Layer 2 of a small transformer language model trained on English Wikipedia (16 layers, counted from 0, width 128).
Take only the direct path to the model's output, skipping the later layers: a vector added to the residual stream pushes a token's score in proportion to its dot product with that token's output vector.

Output vectors of the tokens that the questions are about. A number n stands for n times 0.016.
"cade": -27 40 -33 0 -15 -18 -2 8 -2 -23 -12 9 -37 9 -6 -14 -21 22 -12 16 17 14 9 -9 -35 14 36 -25 -2 1 13 43 -53 -7 38 -24 19 -14 7 -29 1 -3 40 -16 1 -15 8 9 10 -26 6 -25 -7 7 -8 9 44 22 -18 31 -2 -15 8 14 23 30 -28 -32 2 -39 7 37 27 -4 25 13 -3 -22 -19 29 2 27 -12 0 -6 15 -13 8 24 -15 -16 -34 6 20 8 3 13 42 11 2 -10 -18 -5 6 14 -3 -41 -2 13 -1 10 -1 -25 40 33 17 -32 1 -24 1 -17 9 -27 32 -24 2 -24 -28
" Vijay": -3 -26 -15 9 0 -24 -7 -21 18 9 18 20 -10 7 17 13 16 -23 -38 -8 9 -9 14 33 -14 8 -16 11 -27 11 19 -9 23 -12 5 6 -6 -19 6 -36 16 -4 9 -9 17 10 6 30 -3 29 7 3 3 15 23 -11 1 35 10 1 22 13 -4 -17 -13 21 4 8 10 -11 -10 12 20 -7 -8 -16 -9 -19 14 -9 34 18 -13 -14 8 -17 -14 -27 -16 -19 -9 5 3 -11 -30 -21 12 9 -11 -1 3 -19 23 15 -14 -22 -18 16 -29 33 -12 4 -8 -7 -11 -13 11 -30 25 -5 23 8 3 15 10 1 -22 -5
" Interactive": -3 -30 -32 -24 7 -48 -1 24 -10 1 17 -14 -6 27 2 -4 17 -21 -17 -3 14 -21 32 33 -48 18 -31 -17 -9 27 9 -1 7 -11 4 3 48 29 -6 -60 13 14 7 -4 11 5 5 13 7 -23 16 -11 28 -31 4 3 5 9 26 25 -18 18 4 12 12 -3 -4 -22 -9 -18 -45 23 -21 -3 -3 10 -6 -6 -9 32 -1 5 11 12 -13 -13 -28 -15 -11 29 -9 8 -7 19 -7 23 11 0 -35 -4 -4 -7 28 28 -6 -8 0 2 11 36 -12 4 5 5 24 -18 -4 -24 -31 22 -37 13 23 3 29 15 -24 -19
"bat": -45 0 -17 8 -17 13 -11 -14 -17 -19 -3 51 20 5 13 48 -5 16 25 27 0 8 24 4 -16 -1 6 -13 -11 -5 3 -12 13 3 7 10 51 -4 22 -24 13 25 -13 -26 -1 -1 39 31 14 9 -1 -6 -26 26 16 -9 -20 13 -23 -16 -8 4 27 -13 -3 16 -14 18 3 -27 21 14 10 -30 -24 -4 -4 5 -8 -3 -4 -7 14 -6 -13 14 8 24 -4 -12 -14 23 -26 -21 -25 -25 9 9 1 18 8 -10 -6 3 14 -21 -27 4 -11 -11 -17 -7 5 32 -4 26 -17 -18 -5 -9 -35 -2 -20 16 -1 0 -6 1
"Appearance": -19 -28 4 -15 10 18 26 -23 12 -19 -24 3 28 28 0 -17 -8 18 -23 -5 16 6 42 40 -10 -15 -19 25 -7 20 3 6 -7 0 8 -15 30 30 6 3 1 -6 -13 -7 -10 -14 -14 34 6 3 55 -21 0 15 3 -28 -6 18 -16 15 21 17 0 -12 7 -2 -8 17 -20 -35 0 11 -7 -17 19 -19 -19 10 -31 -3 9 10 -15 24 20 -10 10 11 10 -30 -27 -5 -14 13 -31 -13 42 38 3 22 16 -6 4 0 -60 4 -31 -7 -28 -1 -21 1 10 -21 11 47 5 11 -16 -21 -31 20 28 -11 -9 -12 -13 -9
"sław": -46 13 -4 -5 0 -52 1 12 29 -8 49 4 -13 -12 22 -12 5 -4 -33 -4 30 -31 1 14 4 30 -18 19 -44 51 1 43 -31 -4 11 -12 -4 -21 18 19 -18 -12 3 -6 -26 14 27 52 -4 35 51 -2 0 24 -13 20 4 36 -11 16 -13 3 -26 2 32 17 -13 27 17 -33 -24 3 10 -19 -22 -9 -2 -54 7 -20 18 -14 -10 8 12 -15 -23 -51 -16 -14 -28 -40 -29 3 -52 -17 -5 -11 48 26 -28 -21 38 16 -29 13 23 18 -13 62 12 42 -40 10 8 5 -4 -20 -1 21 8 2 -6 3 37 -20 -31 18
" average": 4 13 36 -24 0 -25 17 -8 -13 5 0 0 2 -35 -10 20 14 -15 -11 22 41 -29 -1 10 -16 -25 -51 14 3 -8 33 6 -41 21 -14 15 18 43 21 -19 -20 29 -2 -4 5 -20 1 29 51 14 17 -10 -5 -38 34 -13 22 22 18 2 -37 -9 18 -17 -30 8 -35 15 -22 -4 -5 -8 -17 20 2 -45 -10 12 -14 12 -7 15 -28 15 15 29 -23 -5 21 -4 -14 15 6 6 -6 -19 -2 15 4 -10 5 2 43 6 -22 -1 -41 2 -16 -17 -38 -1 37 -6 -7 12 10 -10 12 2 -17 12 3 -15 -2 5 11 30
"hal": -52 0 22 -12 -25 8 25 -20 -8 7 -14 25 -5 25 -3 8 -21 -1 3 -16 -14 -4 26 4 -20 11 -27 -16 -20 1 22 -30 19 4 34 29 15 -12 3 19 47 -41 14 19 -1 -13 -2 18 21 5 -17 -16 -20 18 -6 1 -26 -7 0 18 17 -17 -3 8 -17 41 16 -10 23 -19 3 33 -12 18 -21 6 -2 3 -7 22 -22 3 -7 -5 22 29 -14 -9 -22 -19 9 -28 -4 -8 -7 -3 -5 -4 1 -21 9 4 13 19 6 -20 -2 -10 -38 9 1 -8 6 14 3 15 -10 2 8 7 7 16 -2 -13 -19 12 -19 16
"generation": -34 26 -32 7 -3 -21 -19 8 14 4 -6 -4 7 2 14 -38 39 1 7 -7 7 -24 39 2 -32 -22 -11 -38 -19 -10 15 8 -25 -1 2 11 -8 -9 15 -3 1 -12 25 -21 -25 -17 14 5 -14 7 -3 -32 -12 14 6 -15 41 0 -2 6 10 14 16 13 -30 1 -2 0 -17 -25 4 39 7 -35 25 -5 -8 -8 18 -4 2 -4 11 4 36 3 -6 -6 -7 -13 -1 9 -2 43 -6 -24 42 -8 28 0 14 26 -2 25 9 9 2 -4 -23 18 -6 9 35 12 -16 42 -6 -11 6 -24 -49 -1 -32 10 -3 34 6 -23
"way": -26 0 12 28 -1 -15 -5 -19 -18 18 4 -15 8 -12 -2 14 -3 -33 -38 -13 15 -62 0 -4 -18 -23 10 -6 -26 2 -18 -22 3 18 23 -7 22 8 -13 -1 -27 0 34 16 18 38 27 13 -3 17 -5 -21 13 3 6 -10 -4 -14 -19 38 -28 -30 -25 24 0 41 -6 10 32 -15 9 -13 28 -14 19 -25 4 -11 30 49 0 -34 11 9 -3 11 -3 -1 0 -22 4 -9 24 -10 -3 -3 -4 -8 52 34 20 1 5 -2 -7 -36 -13 7 27 14 2 13 11 -17 3 6 -20 -7 -22 8 -33 9 -35 19 3 20 3 -19
"ique": -17 25 -8 -7 -10 13 -24 -33 -21 -9 19 0 -28 31 5 -21 -13 -9 27 10 -9 -14 4 14 10 18 -22 23 -10 15 10 -8 -5 -48 42 -8 -27 5 -23 26 -20 14 31 -3 34 -27 -19 9 37 -2 -20 -8 -38 17 17 -25 -3 20 20 26 2 7 8 1 -13 4 -54 -25 -5 -28 -2 16 6 -4 13 -13 1 19 -13 -2 13 -31 -11 15 16 0 -37 6 21 -31 21 15 -6 7 -8 -25 -30 -2 17 2 -32 9 36 13 7 15 -5 6 11 25 15 -19 1 -1 -2 46 -35 8 -6 36 -35 31 21 22 17 1 -39 -2
"ship": -6 32 -7 6 5 4 -5 18 -15 -33 20 -1 0 30 -10 -10 -4 -29 -11 41 -18 5 -1 3 9 -37 12 -12 22 20 7 -9 -9 2 -7 31 -8 -28 2 -40 -48 -11 29 2 12 -4 20 -9 37 -12 11 -27 -4 -33 -5 -5 28 15 -7 -9 18 -23 16 19 -19 10 23 41 -19 -9 16 -10 -25 -10 32 20 1 -5 30 5 4 8 11 25 24 -11 -22 7 8 -38 -4 -25 2 -7 -7 -8 12 -44 -10 7 20 23 6 8 5 0 -22 2 -5 30 12 -15 18 -7 14 39 -5 -17 -43 14 -43 -12 -26 29 37 -9 -32 -11
"ઓ": -18 -8 -22 -93 -21 -62 12 3 14 -14 47 20 -65 19 59 37 11 -16 -20 27 23 -33 29 9 -45 19 -24 15 -20 48 21 24 -5 -24 3 -7 -14 4 -12 -69 -33 -36 8 -1 9 -12 44 65 14 9 -5 -41 -16 0 41 -34 38 37 43 -31 25 24 0 -81 -20 15 -29 11 15 -81 -25 35 35 -19 63 -20 -27 -13 -8 10 44 -2 -9 16 20 19 -38 -29 -30 -30 2 65 -24 30 -28 -33 4 8 -5 21 -19 -15 51 12 -32 -3 -20 44 -12 71 -19 57 -3 9 7 8 -6 -8 -18 17 -42 23 11 7 26 27 -19 -15
"ception": -35 5 -12 -10 -10 23 -17 -36 2 -6 -5 -3 -9 -12 12 -33 -4 -26 -11 -1 14 -31 26 -8 -35 -4 -3 13 17 -23 19 15 -7 -12 -11 -38 2 20 -7 -12 -18 0 15 -4 27 -15 26 32 4 -13 -30 -33 -46 15 -8 -28 20 63 -23 18 23 -17 18 2 2 19 -33 -5 5 -34 -10 18 13 -40 5 5 -5 -15 -28 16 21 5 -8 -12 1 -2 -15 -16 0 -32 29 8 -14 37 9 -7 5 29 -14 1 21 5 -20 10 24 9 -7 9 5 37 -4 21 28 3 11 46 14 10 22 5 -32 3 15 31 2 30 -2 -11
"piece": -26 20 -7 5 -30 -30 -14 -22 0 -26 21 23 -27 16 9 17 30 -20 2 9 20 -6 24 0 -16 7 6 -40 -34 57 0 7 -6 0 -19 5 22 2 -7 16 -5 -1 14 7 -7 -34 5 -3 -20 -4 6 -43 -24 10 7 -13 2 30 12 -1 7 7 26 4 -4 7 -3 -1 20 -24 28 9 28 -9 32 16 0 -32 -5 -14 -32 2 23 17 2 -36 -1 -1 32 -34 21 -4 6 27 -18 -23 27 5 28 17 -1 -10 3 -4 -36 8 -18 -7 -34 37 12 -1 5 7 -4 11 -22 -13 -1 9 6 15 -41 7 6 30 -39 -6
"hood": -30 -1 4 -25 4 -13 12 12 39 -50 19 39 -35 5 1 -28 45 1 -6 28 -31 -32 -10 17 9 0 -5 -4 -2 -14 -22 4 -6 -8 9 45 5 -28 -46 -3 -2 -10 33 -2 7 -17 38 13 12 -5 -8 -45 -20 -14 6 -11 -21 8 -14 -26 20 -6 -4 3 -19 12 16 30 -6 -17 17 55 19 -19 31 4 -7 -16 26 13 17 27 52 -10 -4 -28 -1 -11 27 -29 -10 -16 -12 19 -13 -1 -6 -18 18 4 -20 8 65 0 -11 10 -7 -8 15 -7 -16 25 19 -1 -21 -2 -17 -10 -25 12 1 -20 -41 32 24 7 -6 17
"nal": -23 -3 19 -8 1 -4 -8 1 2 -53 -19 0 19 31 14 8 -4 9 -11 12 9 -14 -20 -11 3 1 3 -4 16 -17 32 -11 -26 4 23 -19 21 -23 -12 5 2 -36 2 5 13 10 13 -1 -9 14 2 -36 15 15 8 -38 14 46 43 51 -2 -12 2 -43 -19 -18 -9 29 3 -28 7 38 30 -14 -1 8 2 -22 1 -18 24 -19 -30 -9 33 -37 13 -19 -7 -51 -19 -4 -10 19 3 -28 19 3 22 -6 16 3 33 39 8 13 15 19 21 11 -27 -7 4 -6 11 9 -1 -7 1 4 -38 -23 -43 -2 13 5 31 -11
" Cricket": -12 -21 -31 -20 -27 -9 6 9 20 -37 21 8 16 21 26 41 28 -35 -4 21 22 -16 21 17 13 13 -9 -7 -22 -2 1 -23 -1 -13 -13 -5 20 19 -3 4 -22 8 11 5 1 -30 24 31 -3 -8 -4 -6 -5 11 21 -19 -26 -2 -12 -26 6 -7 21 -12 5 13 -10 -7 5 -12 14 4 -5 -15 -18 -13 -6 -3 5 -8 28 57 1 -3 18 19 -34 -57 -30 -9 -5 34 -1 18 3 16 18 -2 7 17 -15 3 -20 23 -5 -29 -17 11 -8 12 2 14 10 7 26 11 19 -14 8 -10 -21 -3 -23 20 8 -5 -41 1
"where": -15 21 33 -22 15 -23 21 54 22 -25 6 22 -11 13 -10 5 0 23 -26 -9 -6 -65 12 1 -31 6 -11 12 -11 12 9 -8 -39 22 -22 2 -40 20 20 -31 -12 -12 4 4 10 -1 33 14 24 17 0 -37 16 -20 -13 10 -12 -9 11 1 45 -39 -7 -24 17 10 26 -11 46 -18 -29 4 58 -26 14 -41 -4 -8 -30 30 -20 -17 24 2 -3 -20 -12 -12 10 1 8 -10 -3 48 3 20 -5 21 19 -16 -29 -20 20 -3 -1 21 -15 -6 7 32 -1 -6 -39 10 -15 -13 14 -14 -17 3 -24 -24 10 36 42 31 -21 -4
"called": -43 28 -24 -26 -26 8 53 -1 8 4 -11 43 -3 10 -3 22 24 -17 -39 15 13 -18 -6 -2 -28 35 -76 21 -32 40 52 9 8 -19 0 -5 2 19 -15 -19 5 10 -11 19 5 14 33 16 7 -5 -8 -5 14 33 37 11 -31 9 54 36 -29 -45 -17 -12 -41 15 -18 -24 1 -36 -8 21 16 -16 16 -13 -7 -14 8 7 -19 -1 17 0 -5 -7 -21 -23 8 3 -32 12 -11 44 -9 -27 -7 -14 23 -22 -47 4 8 12 -6 -2 48 11 -8 39 -6 -3 -39 -41 10 -17 2 -22 -22 25 -19 44 59 -16 33 -2 -3 4
" U": 23 5 15 11 25 3 -14 -3 27 20 5 3 20 -6 -25 -6 -17 1 -3 16 -7 22 -10 -22 -6 -7 5 1 15 -14 2 13 -16 5 -5 -8 7 -10 6 -10 8 8 2 -9 -7 0 -34 11 -1 2 19 9 6 -21 -6 19 -4 4 5 30 2 2 -30 12 14 -16 -15 -8 11 10 -8 -5 1 10 -1 -14 0 15 2 -2 -31 -1 3 16 16 -2 -5 2 14 0 -13 -7 24 -14 0 11 2 -20 -5 -12 5 -19 -4 1 2 -30 8 17 -4 -21 12 -8 -5 -8 1 -1 8 12 -11 5 -9 -5 -24 34 -12 2 4 -6
"exclusively": -20 16 -29 3 14 -19 17 22 5 17 -4 30 29 34 39 15 18 -21 -1 -6 14 -13 -11 16 -21 -46 -13 -29 -8 60 -4 -20 -2 -15 0 17 -19 7 17 -12 -27 -14 4 -2 0 -15 11 8 9 25 -28 -32 -12 -18 13 -20 15 -32 30 -33 12 -2 -17 -21 -8 -22 9 -23 18 -31 -2 19 25 1 36 -42 -14 -15 -26 8 28 12 6 -1 -18 17 -7 4 -4 1 4 2 -40 49 -14 4 27 -18 -18 17 -20 -22 27 21 24 19 -10 -9 8 34 -23 -9 -27 20 11 25 -13 -21 2 9 1 18 -5 -5 27 20 -5 -8
"ous": -17 46 11 15 -9 -19 8 13 -26 -20 25 -3 9 30 42 25 18 23 0 32 -14 28 -16 -10 -57 -42 -6 16 13 13 -8 -41 2 -21 49 -8 -9 51 -7 -11 -30 -22 11 -25 27 -25 21 19 -2 8 -16 -10 -13 5 6 -33 -16 -39 11 46 9 11 -5 4 -20 46 1 10 -36 -15 29 -7 0 -14 8 20 2 -15 -6 -23 0 13 -11 -7 7 7 10 10 -43 -39 -21 14 11 -4 12 -33 -13 45 9 -12 6 -8 24 -18 24 24 -20 3 -14 -37 -13 6 33 35 -28 -2 -7 -23 21 0 -7 5 9 1 30 -17 -22 -3
"over": -24 -12 7 -34 0 7 31 -48 -4 1 12 11 -6 -21 -30 13 5 -8 -23 -8 -13 25 -11 17 -16 -28 19 36 -8 -13 -4 -3 -20 2 16 -19 25 -3 22 2 -18 -17 13 -9 1 -32 20 -33 7 -19 23 -42 11 -31 -12 23 5 1 4 20 18 -23 0 -4 0 6 43 17 24 -22 3 29 4 20 4 -27 0 24 -18 0 -19 -34 -28 -2 23 14 8 26 -4 -19 14 -22 13 44 -16 -20 16 18 10 12 -5 15 -1 4 1 3 9 2 21 -8 -34 19 29 9 -8 7 -1 -7 -11 -9 10 -5 -19 -6 55 23 -23 -8
"non": -14 -19 2 -9 -38 1 -10 11 0 -38 0 20 -12 3 -12 20 6 -6 19 30 11 -32 -26 -12 6 26 -5 31 2 3 9 19 -42 24 -15 -38 10 -4 10 1 -6 -43 21 29 33 -8 13 -3 2 5 13 -33 7 6 -30 7 21 18 18 6 -7 -10 -2 -26 -21 -8 11 -10 16 -21 -20 1 10 9 -18 21 4 -7 9 0 -5 17 -42 -5 26 26 1 -25 -17 -18 23 11 -22 33 -21 3 32 -10 -8 10 -11 -3 10 33 9 4 -1 -8 17 -18 -10 -6 -2 2 7 15 -19 5 -40 26 -29 -5 8 -23 9 37 36 12
"'": 14 11 19 24 -3 24 -3 5 -13 -34 -28 36 13 -16 -3 9 -2 -11 17 4 37 7 9 28 27 -7 0 3 24 -13 -32 -11 -8 -10 -1 22 -2 -7 -26 2 -25 -19 0 18 -8 -21 -30 -15 -12 -23 -14 -6 -23 32 -14 -8 -14 -10 0 -3 5 -4 19 35 2 -10 -15 3 -30 0 -3 -9 7 -17 -4 0 12 -3 13 -6 -27 33 36 -21 10 -2 1 -3 22 -2 6 -6 34 6 0 35 16 -18 12 -2 -4 21 10 -18 10 -15 0 -31 11 -13 27 -7 -25 -8 -5 -23 19 -4 -19 -3 -2 5 -3 13 9 2 14 5

Each question shows what one neuron of this layer's MLP adds at an activation of 1. A number n stands for n times 0.0035.

n278: -9 6 14 -11 -8 -5 0 6 -4 -2 -10 -6 7 7 6 -4 1 10 1 -4 1 -3 9 6 -8 7 -13 0 -5 -3 -2 -8 -8 2 -9 5 -1 4 -10 11 -2 5 2 -12 7 -10 2 7 -5 15 0 -2 10 7 10 -2 -1 -4 1 3 -7 3 -22 10 -1 4 4 -9 -1 6 5 -5 -12 -7 -3 2 -2 -4 -7 9 1 7 7 -8 0 -2 -3 -4 -13 -4 1 -10 0 3 -2 8 0 9 2 -1 2 -12 7 -7 5 -17 5 -4 -5 5 7 0 4 -8 8 -2 4 -7 -10 4 4 5 -2 6 10 8 3 -7
Pushed down most: "over"

n267: -16 -27 34 -12 -2 40 -9 -7 -36 -1 16 -18 -3 -7 40 -23 -62 -3 -3 -37 -21 19 22 -3 -23 8 -9 -20 10 6 1 25 36 -19 20 -46 -23 -69 -14 33 -22 -25 -16 -1 47 -32 25 30 -2 -3 20 -43 86 -3 17 -14 31 0 21 -36 -16 14 -19 -28 -19 -23 -7 4 -4 -30 2 16 39 -51 -66 77 -11 11 -22 -22 2 -9 -16 23 -8 25 -2 28 13 31 15 42 26 1 14 10 53 37 -3 -14 -4 -20 64 -35 30 -13 24 0 -46 30 -1 39 42 18 14 -25 -10 -15 -4 -23 -47 24 -79 -31 19 7 -36 48
Which two tokens does it push up most, strongest first? "ઓ", "nal"

n464: 7 8 -26 -15 -14 -4 -18 -33 -3 -1 42 -31 -42 -28 0 28 1 12 -42 15 -8 -35 -26 -11 -6 9 -12 15 1 3 20 -4 10 53 1 51 14 13 -12 46 5 -11 -27 20 10 26 31 -1 21 -20 -7 7 -5 12 -17 3 -4 2 1 21 -2 -21 -14 -12 -10 14 -2 1 6 -3 15 -6 -48 -1 19 14 13 10 -18 -19 23 -26 28 -5 -9 -17 14 -7 -2 17 -5 30 -27 16 -30 3 37 -16 -15 -47 26 -23 23 54 28 -17 16 21 -12 -4 -17 -12 -12 -12 -9 -15 -1 5 21 -2 -18 4 30 -14 -32 5 26 13
Pushed up most: "called"

n481: 5 -44 -17 -2 35 9 -2 -3 42 6 -27 16 -8 -2 4 13 15 22 -11 -3 5 -6 7 -9 12 -3 -4 9 28 -2 36 35 21 -37 -15 52 -10 -13 -2 -20 -6 15 20 -6 16 23 -13 -2 -12 29 10 29 2 6 13 -15 -2 -8 -21 2 21 22 15 -14 -10 4 13 -7 2 -2 -12 -25 -1 -22 -34 5 25 -6 -6 -5 17 26 -18 2 -1 -7 -7 3 -30 12 -36 -5 -17 -26 9 -33 -46 11 -24 -9 -25 -23 -2 27 -2 -1 -13 31 -14 -6 -9 4 27 1 6 -9 -31 -48 31 -12 44 -5 2 -18 -12 4 -2 1
Pushed up most: " Vijay"

n164: 0 -3 4 1 -5 5 6 -3 -8 -2 3 -10 4 -7 -1 -9 -8 -11 12 2 1 1 -1 -4 -7 -7 1 -3 5 -1 -4 5 -11 0 4 2 -1 -3 6 -10 -3 -10 6 4 -8 11 -2 9 -2 -2 -4 -1 3 -5 -2 2 -5 -2 -3 -7 11 -6 11 -5 13 7 10 0 6 3 14 4 -9 2 -6 1 -11 1 9 -10 -1 12 -2 1 -4 -2 2 -2 -10 6 7 -6 9 -1 -8 8 9 -15 1 3 1 -6 0 -2 0 1 -6 2 -4 6 1 8 24 -3 1 -6 -9 1 -6 -7 8 7 -5 -2 -3 12 -2 -5
Pushed up most: "ship"

n443: 8 -3 -6 -3 1 -5 -33 14 -6 -1 7 -1 -10 -7 1 -40 -5 10 -24 -16 -20 13 5 22 12 -2 -13 3 -22 -13 10 -10 6 13 4 31 6 14 -30 -14 21 9 6 22 28 17 -17 3 4 21 3 -9 -2 8 10 -18 -9 17 12 -6 -4 10 -19 28 -11 -5 -2 -17 -16 18 -2 15 -14 -3 -4 -24 -5 -32 -13 -11 16 3 3 -13 -14 4 5 -9 7 -16 14 -5 10 24 2 0 -26 0 -8 13 -5 1 10 -23 -3 6 4 -12 27 1 30 3 -9 20 6 13 5 -8 5 9 -21 27 -13 13 -11 -17 8 -12
Which two tokens does it push up most, strongest first? "ique", "hood"

n365: 10 -14 -10 0 -6 10 13 -22 4 -4 -5 7 5 6 1 -6 8 5 2 -1 2 11 -3 16 0 9 4 -4 -4 12 6 -1 -7 -1 -11 7 2 1 10 8 18 -8 -2 -4 -19 -9 -7 -5 -5 -7 6 5 11 -14 5 -2 -12 9 -5 9 -3 -3 -4 -3 -1 18 -8 -20 -18 10 -13 -6 -15 -8 13 0 7 7 -3 5 1 -10 -15 1 10 -19 2 4 2 -9 10 -10 4 -14 -2 19 -2 11 1 -3 13 3 -6 1 -3 8 5 0 -1 9 -12 2 1 3 -1 -3 -3 -7 -1 5 -5 3 6 8 8 8 0 0
Pushed up most: "Appearance"

n35: -29 15 -36 -20 18 21 -28 7 -3 8 30 -14 15 -6 -3 -17 -11 -7 19 -7 17 -6 -39 28 -2 46 -5 14 -1 51 -31 1 1 19 34 8 -20 21 11 -13 -3 -7 4 -1 -39 -30 47 45 19 -1 -11 -2 -25 29 7 10 -25 -18 -41 1 1 -8 -8 11 7 26 24 -36 5 -38 16 22 19 -33 -8 -25 -9 37 -4 -4 -26 -17 5 31 -32 40 22 47 -5 17 -25 -16 -5 -3 17 14 2 -24 -22 13 5 -19 -13 -8 -27 -7 -20 7 31 -28 17 -21 -9 -6 16 34 -31 26 -4 -12 -5 -16 21 12 28 -22 9 0
Pushed down most: "nal"

n186: 2 25 1 16 8 -6 16 -18 -7 14 6 -11 -13 -9 28 -25 -11 25 -33 28 1 -2 9 -19 4 -12 7 17 -24 28 14 -1 22 -6 -18 19 -4 27 15 -4 -5 -17 14 2 -18 -11 20 7 28 10 14 -39 -10 -2 -19 -15 -18 0 -17 2 -11 2 12 2 -3 -10 -40 -20 -45 15 -16 -28 14 10 -3 2 -23 21 -4 18 -24 -26 3 -30 28 26 -7 36 -8 -10 17 11 -13 -36 20 17 -7 28 -22 2 4 15 -1 -3 71 -42 -6 -26 -29 -9 31 34 -12 -14 4 30 -5 23 5 -4 -5 -14 13 8 -13 -30 5 15
Pushed down most: "nal"

n175: -4 -2 -5 -16 5 4 -5 17 0 10 8 -10 1 0 9 2 -2 5 5 -2 14 1 -2 -5 2 5 -1 -7 5 -10 2 -4 14 -4 -9 -5 -5 -5 -5 8 1 1 -10 -2 -1 -12 15 3 2 -8 9 3 -4 -3 -7 7 -11 5 -6 -5 5 -13 -3 3 7 -7 4 -5 5 -6 -1 11 -11 1 8 -2 2 14 -5 -5 7 -3 -3 4 0 -2 9 9 6 8 2 0 -3 16 -6 5 -1 3 2 -9 12 1 -1 -9 1 -13 -4 0 -3 -2 -5 7 6 -3 4 -9 -2 -3 -3 -7 -3 -4 -1 -5 -3 5 11 -15
Pushed up most: "over"

n232: -12 -9 22 13 13 -10 8 0 -15 9 8 -4 30 4 4 -13 28 -28 -5 1 -41 -3 -8 -3 31 -9 10 26 -9 7 -5 11 7 20 0 12 12 -8 8 -29 -16 8 35 -4 -3 23 11 -14 -20 -2 12 -22 -23 -17 -23 -14 -19 14 6 -27 3 2 1 -17 24 8 -13 5 -11 14 16 -7 1 3 22 -13 6 3 -24 -14 8 1 -16 -22 -5 1 -3 -5 11 -5 30 7 12 -3 -8 23 -13 -17 -27 -19 -18 42 -16 -17 30 16 10 -13 -10 14 30 12 23 -14 -1 -15 -14 -6 27 -6 -13 -11 -15 13 14 6 -7 0
Which two tokens does it push up most, strongest first? "ship", "hood"

n134: 11 -13 4 14 -16 13 21 29 0 -3 14 -16 -14 13 8 1 14 4 -27 -9 5 -19 16 7 -10 21 31 2 -9 38 -20 2 3 18 -7 -2 2 8 -2 -4 -12 -1 -18 -43 -1 -14 36 11 -43 -20 12 44 4 -35 -4 -1 9 -17 -2 -2 -31 -14 31 6 -10 9 -5 10 6 9 21 10 -1 -3 13 -16 16 6 -3 -6 -6 17 26 -1 -10 21 -17 -15 2 -14 13 10 -19 7 8 -16 17 -13 -10 25 3 6 -22 2 18 -7 12 -5 -20 -10 23 -6 -10 13 -2 10 -1 -19 35 -31 -2 -24 -17 3 30 26 -34 -22
Which two tokens does it push up most, strongest first? " Cricket", "piece"

n485: -38 13 -1 15 12 11 -4 27 1 -12 -39 14 -3 -23 10 68 -36 -9 22 -9 13 -23 -4 21 1 -34 -34 -29 5 38 1 13 -25 17 -17 29 -2 -4 7 -19 23 -1 -16 -4 18 -32 -18 7 14 -7 -9 28 14 -50 0 -15 -16 37 -13 40 33 -5 1 34 29 0 19 -16 16 7 27 13 33 22 -25 -2 -12 -3 5 -1 -21 -14 25 -19 1 9 18 -14 -25 -11 30 -36 -5 22 21 19 -36 -23 36 -10 7 46 12 -8 -1 -14 -4 23 0 -12 -11 -5 -13 -1 3 -13 8 -64 -29 33 -34 -25 -7 16 -6 5 28 -15
Pushed up most: "where"

n201: -3 1 4 10 5 -2 -2 -5 11 11 2 3 -7 1 9 -11 4 2 1 0 -4 1 -10 15 1 -3 2 -21 1 -1 -5 -2 -2 5 -2 -1 -3 -5 -1 8 -5 -1 -6 1 0 4 2 4 5 -3 -4 -7 0 5 8 -4 -1 -16 1 -11 6 -3 -4 -4 9 -13 2 1 1 11 -9 23 -17 12 -2 2 -5 10 -8 1 -10 13 -9 3 -11 10 2 -1 9 2 1 4 -11 -2 0 1 -2 -13 -9 3 6 -3 1 -15 -5 20 -2 -13 13 -6 -3 10 5 7 1 4 -9 -3 7 -11 4 -9 12 3 -2 18 4 3
Which two tokens does it push up most, strongest first? "exclusively", "hood"

n483: -5 -10 -5 1 -14 9 -7 -2 -7 7 6 -3 23 13 -11 -18 -15 -5 6 -9 -10 -8 9 -11 3 -5 6 7 -4 -10 -3 -6 -8 2 -1 7 -7 9 5 -22 -7 14 -13 9 7 6 -3 0 -11 6 -9 4 -7 -14 0 3 10 13 -2 -3 2 -10 -10 -13 -2 0 -4 11 -8 15 4 -10 16 20 -2 -18 8 -7 -10 21 16 -2 17 23 -5 -11 6 3 9 19 15 -8 8 0 10 -9 1 -7 17 -1 10 -5 -7 11 -8 -31 18 -7 12 -16 4 2 -16 3 1 20 1 12 4 0 -2 -23 -18 -10 11 1 0 3
Which two tokens does it push up most, strongest first? "way", " U"

n262: -23 -8 -17 26 3 -11 9 38 18 -1 -3 -15 15 -24 -11 4 3 -11 31 6 25 8 3 20 19 32 -35 -23 -4 -16 22 10 -16 20 22 13 -11 -2 7 31 10 30 12 7 -13 29 47 16 -7 8 16 -11 -2 -20 7 -3 13 -8 -16 -2 12 -8 -7 -25 3 -5 -20 37 -12 -4 24 33 -12 38 -2 15 8 -1 19 -5 -52 -43 -19 -19 -30 -18 -22 -3 4 -3 6 0 28 -8 1 18 -14 4 -6 -25 -22 5 -1 -29 10 -46 3 23 2 -50 26 14 -19 4 -1 2 -10 -17 -12 2 -28 -3 33 33 -40 -15 -16 -1
Pushed down most: "exclusively"

n80: 8 -14 -18 12 -8 6 5 2 2 -7 2 -29 -20 32 -14 -29 8 7 22 -35 -7 31 -20 -37 2 -1 -20 10 30 -8 31 15 -9 29 1 23 21 1 22 -53 26 -4 27 -2 -2 -17 -14 5 -33 -37 -18 -20 2 4 47 3 -35 3 5 -12 -31 30 -41 12 -37 -13 26 -30 -5 29 26 -4 10 34 19 15 8 -15 -14 1 9 -1 15 47 44 -1 1 -38 -14 -7 3 -31 -18 -16 -27 0 -1 -3 30 17 -13 -17 3 -53 5 8 -53 -1 19 18 9 -10 5 40 -19 -9 0 11 -30 -13 25 36 21 12 2 -5 8 20
Pushed up most: "cade"

n329: -18 -16 16 0 -1 7 5 11 -3 11 6 -10 -4 -6 6 -7 18 20 11 15 5 5 -17 19 -1 -15 0 -14 -9 -4 -14 3 -17 -8 -4 1 13 14 3 10 7 -20 4 2 -5 8 0 -2 -3 12 -5 -9 8 -8 8 3 6 -4 -11 -4 -4 5 9 6 -8 -11 9 11 1 -17 16 0 2 -2 -4 10 -3 -7 -13 -4 -9 -10 3 -3 6 13 9 -8 -8 2 6 -6 -1 11 10 -3 -7 -8 4 3 10 3 -2 1 11 -11 1 -14 -7 -1 -4 -5 -31 10 -10 -10 -4 -2 -2 -6 2 -1 14 -12 8 -2 24 3
Pushed down most: "ique"